Layer 4 of a small transformer language model trained on English Wikipedia (14 layers, counted from 0, width 96).
A neuron's activation on a vector x is SiLU(gate . x) times (in . x), where the dot is the dot product.
The model reads these tokens: ", " "Sergio " "Vill" "al" "ob" "os " "and " "others " "argues " "that " "the " "prop" "onents " "of " "the " "White " "Legend " "focus " "on "

The vector x that enters this layer's MLP at each token. A number n stands for (n - 500) times 0.0093.
0 ", ": 574 577 531 474 493 451 513 456 399 455 569 412 365 574 465 477 566 426 402 512 635 563 478 344 413 729 502 520 594 334 485 441 429 428 496 527 554 652 589 490 407 673 452 548 553 562 577 498 527 494 428 444 373 579 540 463 485 436 606 448 395 525 633 575 480 547 615 504 507 511 389 449 530 552 558 522 556 358 441 488 576 496 597 637 530 454 563 483 508 520 384 554 639 564 487 610
1 "Sergio ": 431 537 488 518 492 522 533 512 346 456 525 409 540 395 566 673 411 613 460 552 465 545 604 368 321 768 469 448 619 397 402 556 426 503 522 469 680 595 449 551 446 499 355 460 616 628 584 476 437 573 461 543 420 535 407 485 460 497 584 459 366 446 625 605 478 605 474 503 513 564 438 535 443 430 613 484 512 494 552 557 558 596 469 424 517 492 515 482 506 561 480 465 535 628 554 564
2 "Vill": 585 498 583 376 604 510 549 525 342 587 502 573 448 404 449 537 490 478 532 447 297 561 593 596 311 682 548 486 431 403 455 599 376 517 540 558 584 507 433 466 365 552 476 410 591 515 472 598 381 562 542 412 475 546 526 512 480 577 489 472 466 468 477 606 421 583 431 613 479 560 574 627 402 567 543 462 578 384 498 556 439 607 392 419 578 469 469 503 602 548 502 423 474 604 370 390
3 "al": 512 500 478 462 552 689 571 569 426 508 533 485 398 437 510 553 579 591 461 350 450 429 452 694 488 644 651 554 478 463 490 616 533 423 532 457 628 588 404 514 369 579 516 464 576 571 409 493 423 487 468 452 524 478 494 453 446 631 439 422 401 439 587 629 568 502 410 607 524 516 669 468 581 475 496 398 591 577 486 468 715 468 433 373 603 345 455 540 592 494 398 521 566 535 418 470
4 "ob": 508 603 561 509 543 496 501 516 544 454 522 441 416 447 409 411 471 475 533 439 413 560 546 522 523 660 550 500 620 421 381 477 490 598 482 514 596 581 487 462 332 617 330 432 572 510 496 491 533 510 546 522 464 682 483 408 354 435 401 501 446 539 520 619 550 536 337 607 559 560 754 426 511 484 536 394 587 586 467 539 671 500 472 415 528 393 495 446 637 649 450 526 639 527 456 421
5 "os ": 484 554 538 508 536 592 569 528 384 398 543 408 527 369 474 601 444 601 474 537 398 624 658 406 508 737 469 458 556 337 452 532 510 509 581 575 582 556 562 494 394 549 361 418 618 484 465 455 448 534 478 387 544 516 457 470 535 554 488 442 445 488 612 632 577 590 508 568 546 637 305 425 490 443 509 452 613 500 485 480 537 562 569 467 572 384 452 503 567 642 377 552 589 511 494 497
6 "and ": 512 537 447 496 535 580 498 534 362 487 495 351 441 518 465 533 463 642 481 574 592 633 482 349 511 834 578 555 597 384 439 475 502 479 501 552 538 602 555 496 376 555 595 440 590 497 520 451 556 546 374 508 475 592 446 491 578 430 469 463 445 482 470 597 584 512 563 440 531 559 495 483 537 576 441 411 443 387 383 398 567 530 445 513 573 498 583 513 665 550 331 532 666 549 551 575
7 "others ": 538 562 529 413 497 661 579 576 460 514 473 451 466 457 510 594 467 515 480 592 439 562 565 346 482 765 474 402 511 405 469 518 425 402 524 585 486 477 594 483 384 679 407 444 622 480 461 381 479 511 462 345 439 486 526 497 596 398 593 565 434 439 666 602 516 558 536 452 427 477 246 571 539 558 545 419 509 468 407 439 587 588 588 546 523 434 433 535 598 494 331 489 579 570 455 489
8 "argues ": 475 620 552 572 498 567 482 587 485 556 488 484 566 531 628 527 491 690 489 555 403 595 691 435 501 753 644 433 552 421 432 545 460 372 489 510 435 569 592 541 485 588 367 576 532 557 447 406 498 508 452 478 470 561 456 471 517 468 642 472 457 500 594 571 511 580 570 506 469 546 281 564 661 583 543 493 604 399 390 430 670 555 548 455 555 439 602 383 579 561 447 422 571 526 428 627
9 "that ": 467 554 474 506 371 548 533 407 407 491 539 448 487 553 528 465 539 557 429 495 554 593 576 430 530 787 544 530 548 427 494 468 507 279 467 548 548 512 571 576 525 595 458 498 584 614 538 489 437 500 494 469 429 567 528 528 431 502 568 504 595 482 482 643 534 481 521 364 495 437 311 525 677 680 583 403 584 461 417 392 548 650 615 516 558 411 492 447 616 492 426 479 617 628 459 706
10 "the ": 563 510 537 472 499 512 473 532 337 560 511 483 498 510 683 419 500 496 367 507 533 404 499 514 488 963 593 521 583 417 513 559 383 334 462 524 601 536 516 510 481 629 409 510 596 516 597 502 498 475 514 477 414 450 508 475 486 396 559 442 419 516 482 575 492 597 483 466 534 565 387 434 461 648 504 472 496 480 392 411 554 547 600 528 577 563 393 576 587 529 474 495 554 494 553 685
11 "prop": 518 551 617 543 520 474 478 568 388 510 469 457 456 498 506 583 434 397 613 552 363 470 488 550 401 623 481 559 563 417 468 479 530 446 436 627 504 540 344 463 294 668 411 430 411 594 430 592 558 575 429 506 479 575 530 402 469 529 569 503 541 512 564 521 510 528 425 527 580 519 551 526 489 591 521 386 621 516 466 534 696 441 339 516 511 597 484 333 634 601 488 493 530 578 296 456
12 "onents ": 525 496 568 415 479 617 565 574 401 468 551 411 573 424 448 674 476 496 467 571 408 578 597 369 439 685 375 425 539 463 508 529 485 453 523 664 532 547 559 515 414 560 424 564 536 484 480 462 514 515 485 285 551 454 475 485 544 488 560 439 448 474 645 528 423 604 595 597 627 408 304 514 538 588 563 519 552 489 301 405 546 585 497 425 364 499 386 405 607 601 459 451 630 463 454 600
13 "of ": 540 568 475 568 615 567 510 476 374 468 522 452 514 465 568 304 484 532 491 550 446 479 367 332 469 818 581 447 473 445 448 585 553 423 499 556 537 548 589 382 456 586 539 485 544 513 452 541 498 522 459 367 413 458 459 367 530 464 557 358 437 551 555 568 526 545 561 469 592 488 408 554 482 668 643 431 516 512 470 501 547 493 474 393 602 544 584 512 608 584 368 469 536 523 454 719
14 "the ": 553 514 539 491 509 500 475 526 341 564 517 457 526 490 699 425 487 498 380 519 528 406 474 509 480 973 602 528 563 411 509 565 430 345 470 529 587 522 514 518 472 607 414 511 593 498 595 496 504 460 503 459 403 440 522 481 522 373 563 437 419 517 491 570 510 591 463 477 550 543 387 433 458 640 516 478 486 474 392 417 557 530 592 518 585 565 377 567 590 545 458 502 560 469 532 659
15 "White ": 579 592 472 506 448 625 583 546 406 424 476 442 485 379 522 614 595 596 513 508 491 596 519 487 437 780 420 489 562 331 457 505 541 477 364 598 614 500 482 408 504 537 342 381 467 522 511 576 612 572 406 430 380 527 533 543 475 440 635 517 362 543 520 544 544 532 452 496 479 546 471 489 444 615 531 449 471 582 494 611 472 533 492 549 541 464 393 460 527 593 371 616 568 422 473 621
16 "Legend ": 572 580 547 428 515 578 423 550 427 516 448 494 543 449 572 614 595 566 428 514 314 572 451 442 409 782 241 419 511 466 486 528 413 435 444 647 628 483 452 490 430 582 331 486 626 486 528 463 433 585 442 426 380 525 454 473 509 447 544 446 485 506 584 635 448 488 518 523 518 458 365 596 517 465 641 412 539 454 356 578 442 519 501 445 610 409 433 417 446 593 439 519 585 531 475 596
17 "focus ": 634 553 610 416 477 525 472 591 507 438 465 511 507 531 580 565 627 647 503 665 477 613 652 378 515 653 492 459 452 492 451 581 437 370 577 513 525 570 507 494 398 619 403 533 441 473 542 303 482 569 447 368 466 493 526 472 554 583 543 533 483 396 501 560 416 512 502 490 549 364 332 564 616 404 556 397 538 475 369 422 554 538 482 438 454 394 450 409 651 564 412 411 521 425 353 563
18 "on ": 497 519 514 548 507 774 484 523 462 430 579 473 536 525 531 272 449 575 409 584 543 571 543 380 580 661 576 437 416 400 472 583 395 406 488 545 592 464 452 490 370 545 538 525 559 466 520 459 451 510 394 388 436 494 481 416 473 476 479 501 472 513 499 738 536 613 557 544 499 490 319 467 476 569 630 437 465 466 467 420 579 516 443 338 504 562 523 495 595 647 427 592 543 510 493 630

Each question shows the input weights of one neuron of the MLP. A number n stands for (n - 500) times 0.0012.

n24 gate: 409 509 595 534 528 512 461 586 415 493 433 447 543 542 528 533 515 573 419 502 666 471 569 535 520 539 566 455 498 469 622 456 432 486 610 403 504 511 478 464 576 595 470 446 445 527 447 467 513 475 641 482 583 593 474 498 312 543 462 405 554 633 456 398 487 541 482 569 613 448 629 477 460 420 471 471 387 584 359 412 511 580 439 581 324 433 679 558 589 396 474 489 379 511 600 511
n24 in: 444 560 524 423 495 529 476 576 590 397 611 432 652 449 750 435 454 430 694 453 554 574 445 487 481 552 492 573 492 460 508 420 508 486 576 531 598 383 495 589 450 432 494 508 553 535 651 406 528 431 350 537 513 539 545 456 686 531 544 503 230 643 519 471 458 354 353 586 476 701 548 492 703 571 475 474 523 388 548 519 547 343 489 397 587 480 492 394 419 608 445 692 622 519 359 522
Its three highest activations, in order, are on tokens 4 "ob", 3 "al", 6 "and "

n93 gate: 426 490 510 411 460 510 444 385 500 487 658 217 460 548 527 481 567 571 549 324 497 305 652 634 497 147 530 535 538 666 340 659 317 414 466 497 455 539 564 448 479 529 618 670 567 675 455 401 702 445 597 430 624 503 481 553 494 403 677 619 428 547 472 572 481 472 678 459 453 517 467 392 436 682 353 391 528 627 569 618 553 407 667 436 584 493 464 565 609 546 537 391 692 526 411 632
n93 in: 516 457 375 593 659 458 469 462 535 554 607 448 460 561 445 746 468 600 566 525 389 628 550 633 455 591 393 292 474 484 474 546 616 459 368 491 422 451 549 586 656 586 704 592 497 536 629 526 793 512 683 273 455 431 651 557 413 311 606 465 510 532 561 777 358 647 375 469 462 562 555 588 362 412 515 414 574 460 675 420 591 431 652 423 497 372 507 400 536 559 446 575 433 207 404 490
On which token does it fire most, and how strongly? 8 "argues ", at about 0.25

n55 gate: 485 567 515 526 457 461 538 448 471 330 350 626 466 551 430 569 649 587 348 535 346 368 538 687 503 693 543 542 384 488 634 608 589 494 585 483 512 600 494 611 411 655 736 418 349 551 401 458 374 511 529 684 450 445 497 468 428 520 521 485 662 453 450 439 713 558 598 436 485 424 399 570 393 374 349 557 420 695 342 589 471 442 485 517 229 441 540 540 620 452 547 485 367 446 534 340
n55 in: 467 457 665 618 488 495 532 575 547 510 611 442 518 533 629 548 403 512 666 613 492 602 502 409 450 594 440 457 483 525 445 526 520 607 735 593 520 637 462 322 478 436 476 517 525 657 543 533 402 388 505 393 567 454 579 580 580 451 477 473 356 542 502 508 593 597 391 508 478 465 498 477 495 529 526 379 428 383 456 542 385 468 605 406 759 422 356 476 472 567 529 563 640 448 546 459
On which token does it fire most? 17 "focus "

n204 gate: 587 372 407 448 492 541 412 442 532 398 462 582 585 384 667 453 533 346 614 347 456 370 473 579 519 407 378 434 454 426 535 513 366 380 345 308 442 458 563 666 452 483 601 559 671 450 505 536 401 492 540 538 590 503 354 564 530 274 377 543 452 622 576 547 436 357 476 632 435 570 467 433 620 409 538 671 445 500 524 424 340 551 483 484 620 435 548 516 382 529 447 352 480 563 486 444
n204 in: 605 340 463 522 423 650 503 395 478 615 569 497 571 580 622 340 628 500 692 567 344 399 578 415 528 431 379 454 472 657 568 446 258 402 467 335 468 491 572 516 356 363 530 500 639 399 617 471 391 492 483 361 506 478 483 447 460 286 439 438 491 500 652 359 550 492 458 479 475 467 436 409 534 397 543 589 508 544 595 520 425 697 491 328 461 533 602 448 506 462 581 317 577 696 424 488
On which token does it fire most? 15 "White "

n241 gate: 486 453 420 579 478 561 451 542 525 455 516 438 484 414 661 516 461 400 440 491 451 565 493 472 502 491 301 442 537 445 532 618 549 395 649 578 394 593 493 615 608 584 654 682 482 475 470 422 631 535 529 298 394 589 502 578 489 496 491 493 364 495 450 529 498 440 550 507 500 607 384 406 541 404 526 405 456 393 538 502 556 567 676 445 629 514 472 522 553 493 533 530 460 502 533 512
n241 in: 295 731 423 340 348 481 662 561 570 526 473 482 503 506 325 309 458 569 582 474 566 408 512 497 533 494 605 452 509 512 438 381 561 720 337 404 461 431 461 540 398 406 328 389 562 596 652 592 335 472 564 568 594 572 674 541 637 454 533 646 488 659 644 468 576 468 367 503 743 411 534 570 476 567 492 492 280 470 544 441 662 555 418 534 488 540 488 549 375 460 512 584 552 503 347 485
On which token does it fire most? 2 "Vill"

n227 gate: 540 421 349 662 373 534 567 522 435 480 468 448 574 462 668 511 645 456 503 528 578 659 561 497 452 403 586 537 460 509 588 369 550 524 648 381 445 428 566 647 494 485 512 477 554 604 643 720 475 410 405 330 642 558 653 620 428 481 494 430 324 486 562 558 531 461 542 574 610 701 344 425 565 682 428 440 420 430 573 309 444 678 614 599 521 616 424 550 402 475 461 549 497 534 588 632
n227 in: 480 399 438 408 599 668 699 583 642 419 503 514 506 513 582 457 463 522 563 403 655 390 470 402 593 708 535 434 421 525 596 557 657 455 550 438 331 575 537 605 566 474 500 480 559 511 440 418 468 419 600 520 520 453 601 541 395 500 399 475 288 377 472 479 619 333 458 631 536 467 500 433 565 450 426 530 353 234 347 492 464 550 468 503 249 671 384 555 454 446 412 358 550 404 535 445
On which token does it fire most? 14 "the "

n50 gate: 334 553 364 524 522 564 609 495 485 463 368 488 426 378 612 527 493 760 586 473 500 550 493 491 406 462 392 568 557 297 619 507 566 434 512 568 457 503 475 498 407 404 759 561 456 505 560 647 557 540 471 493 510 606 576 531 435 563 515 563 607 527 581 551 495 392 537 407 480 405 530 505 371 393 444 566 593 427 490 438 536 490 515 457 586 428 525 606 398 654 532 480 482 498 357 633
n50 in: 513 421 521 541 623 451 681 425 299 419 444 409 538 520 688 473 540 469 492 581 613 540 474 579 627 580 497 564 540 476 476 462 560 466 557 445 586 462 447 318 672 481 430 409 423 430 612 566 500 500 412 508 584 552 621 632 428 389 432 315 505 560 526 557 497 664 489 480 505 622 672 587 463 461 512 404 543 622 518 540 433 642 500 419 450 475 383 569 575 302 396 532 352 325 437 462
On which two tokens does it fire most, strongest first? 15 "White ", 3 "al"

n250 gate: 459 602 573 453 503 544 408 461 492 497 527 326 584 449 529 655 411 461 605 471 503 476 397 363 549 466 332 525 627 619 481 521 403 633 556 402 555 681 511 531 784 555 517 543 487 448 438 465 536 436 452 513 401 476 446 495 443 545 381 588 369 444 323 419 561 309 452 369 545 561 500 309 619 558 586 513 534 575 353 586 571 445 547 534 647 469 355 518 666 342 582 614 447 440 422 500
n250 in: 378 558 495 584 595 589 412 535 715 508 609 547 567 466 406 409 562 575 471 518 510 431 465 592 580 497 524 419 391 337 381 540 558 475 515 510 377 529 500 522 469 460 426 520 387 600 521 399 354 591 644 495 495 429 526 437 300 631 436 581 500 372 459 461 411 535 600 533 541 448 561 551 523 558 408 367 550 439 571 340 551 697 465 537 519 602 301 450 388 567 495 412 305 557 415 503
On which token does it fire most, and how strongly? 0 ", ", at about 0.18

n222 gate: 609 545 594 568 591 277 405 658 611 634 393 461 585 472 433 402 426 454 614 419 530 463 632 552 512 517 439 333 494 438 423 681 285 547 659 379 497 512 426 618 451 545 590 483 479 640 396 500 636 520 459 679 356 345 368 359 444 428 524 642 421 547 407 551 541 437 564 408 628 440 453 464 503 584 304 435 307 527 526 789 419 540 539 415 500 491 458 531 660 472 494 476 518 527 391 546
n222 in: 463 396 601 419 410 564 453 547 486 467 469 486 482 394 430 565 593 442 465 533 546 423 234 640 458 557 421 412 466 458 455 614 222 515 522 401 417 414 588 473 354 526 452 394 534 477 526 608 568 616 422 635 503 483 385 555 441 588 428 522 372 556 408 667 506 464 573 542 366 618 572 614 539 450 373 538 429 465 717 677 373 428 570 562 346 429 297 508 500 522 580 591 678 356 567 538
On which token does it fire most? 9 "that "

n26 gate: 574 565 387 514 603 279 497 476 517 378 414 436 346 437 424 397 606 548 406 448 504 585 621 738 666 459 599 639 504 472 631 588 500 314 424 736 335 468 471 578 344 446 560 563 574 633 400 607 517 564 552 479 479 673 426 383 287 459 544 716 569 437 900 283 462 493 686 451 598 523 403 400 532 465 570 294 606 395 441 405 476 486 598 374 493 352 453 586 208 266 479 322 383 511 602 540
n26 in: 429 464 588 466 520 538 434 670 439 404 449 283 613 519 538 628 485 500 590 607 587 589 727 481 641 609 521 420 521 279 574 613 467 573 434 534 590 425 348 441 679 551 650 442 409 479 494 544 590 542 584 371 523 500 532 457 568 434 394 454 503 570 500 363 410 503 383 649 523 342 483 508 432 387 680 382 426 569 331 444 448 572 558 395 386 297 603 563 613 585 333 325 537 503 473 287
On which token does it fire most? 8 "argues "

n143 gate: 505 633 476 451 388 433 545 532 564 495 389 669 522 482 601 524 500 479 445 614 440 479 463 596 462 408 447 413 592 530 659 513 392 480 563 554 443 459 486 508 434 420 674 684 360 557 457 592 557 521 521 489 334 600 583 518 792 350 414 487 514 596 519 636 519 406 580 636 393 411 602 675 632 389 477 461 407 456 529 398 500 421 350 337 514 525 597 521 451 609 513 666 542 459 561 444
n143 in: 616 639 535 580 598 500 534 500 586 642 392 610 536 503 698 494 664 604 406 540 409 352 466 519 411 397 311 445 555 685 512 467 453 500 573 503 526 620 494 747 497 450 430 457 520 558 558 535 398 434 308 423 299 669 402 438 332 582 586 500 482 511 437 602 605 503 540 351 577 408 459 519 336 565 497 503 531 288 565 690 635 435 399 458 434 500 381 472 671 517 548 480 545 474 396 545
Its three highest activations, in order, are on tokens 16 "Legend ", 5 "os ", 6 "and "

n115 gate: 544 500 530 484 562 565 467 617 315 441 605 753 362 636 464 426 269 533 541 289 459 381 510 494 390 448 444 510 527 651 470 468 407 586 313 452 395 691 456 510 500 449 429 457 507 615 675 547 519 417 750 453 573 477 383 608 604 448 483 375 531 666 391 637 461 425 596 428 447 371 563 736 523 507 472 548 284 425 434 691 471 503 555 513 381 608 400 853 648 468 300 628 427 480 596 655
n115 in: 546 544 438 348 452 525 426 660 646 513 659 642 711 633 521 464 750 468 540 649 550 509 426 586 405 376 691 636 562 326 240 434 547 412 461 734 553 440 718 675 398 473 476 526 500 543 523 540 450 453 384 490 490 417 556 481 451 413 379 455 541 591 451 465 442 408 585 553 627 598 426 540 556 593 281 616 462 446 529 320 641 417 756 544 256 483 605 513 407 623 423 695 466 391 409 503
On which token does it fire most? 1 "Sergio "

n211 gate: 689 516 434 470 637 381 446 464 381 552 418 402 432 498 277 508 602 242 441 500 503 472 536 488 529 464 535 455 568 576 363 485 654 407 459 585 399 292 489 533 329 503 494 446 565 479 458 460 573 520 500 550 430 415 555 380 421 392 581 665 613 458 474 540 495 497 469 520 391 691 485 480 385 518 448 600 601 570 601 474 323 536 546 452 409 634 476 642 569 505 562 561 486 639 532 524
n211 in: 533 469 431 365 329 529 465 442 479 362 530 328 311 573 580 452 548 358 582 515 306 331 611 475 482 430 432 618 404 476 614 391 632 490 450 449 573 473 702 531 444 375 377 453 449 349 410 518 420 417 506 438 646 692 402 643 572 553 534 526 497 494 518 561 383 274 521 619 657 564 449 368 542 450 573 375 445 396 512 667 553 439 485 589 550 522 263 648 587 572 541 380 540 329 491 472
On which two tokens does it fire most, strongest first? 8 "argues ", 1 "Sergio "

n41 gate: 455 505 598 572 466 411 432 529 492 427 594 419 338 500 417 556 452 523 584 558 576 455 539 418 601 678 481 581 684 303 439 518 495 580 557 647 511 500 462 568 526 612 511 437 550 381 524 369 673 579 735 481 770 334 508 635 428 422 579 607 464 540 437 417 469 562 492 457 411 446 513 568 614 500 470 399 508 516 647 540 536 534 448 451 503 500 489 495 428 533 526 406 337 297 514 500
n41 in: 568 503 495 515 549 475 582 628 563 455 413 648 565 553 527 548 553 382 539 550 444 576 493 545 460 451 595 490 492 556 538 405 578 481 602 445 477 436 477 611 408 684 660 552 586 590 396 449 452 437 363 301 362 446 558 485 586 621 495 423 445 430 352 525 398 480 480 631 540 573 476 455 604 567 514 514 490 365 595 462 517 414 648 408 505 548 531 676 597 350 436 503 518 606 742 524
On which token does it fire most? 7 "others "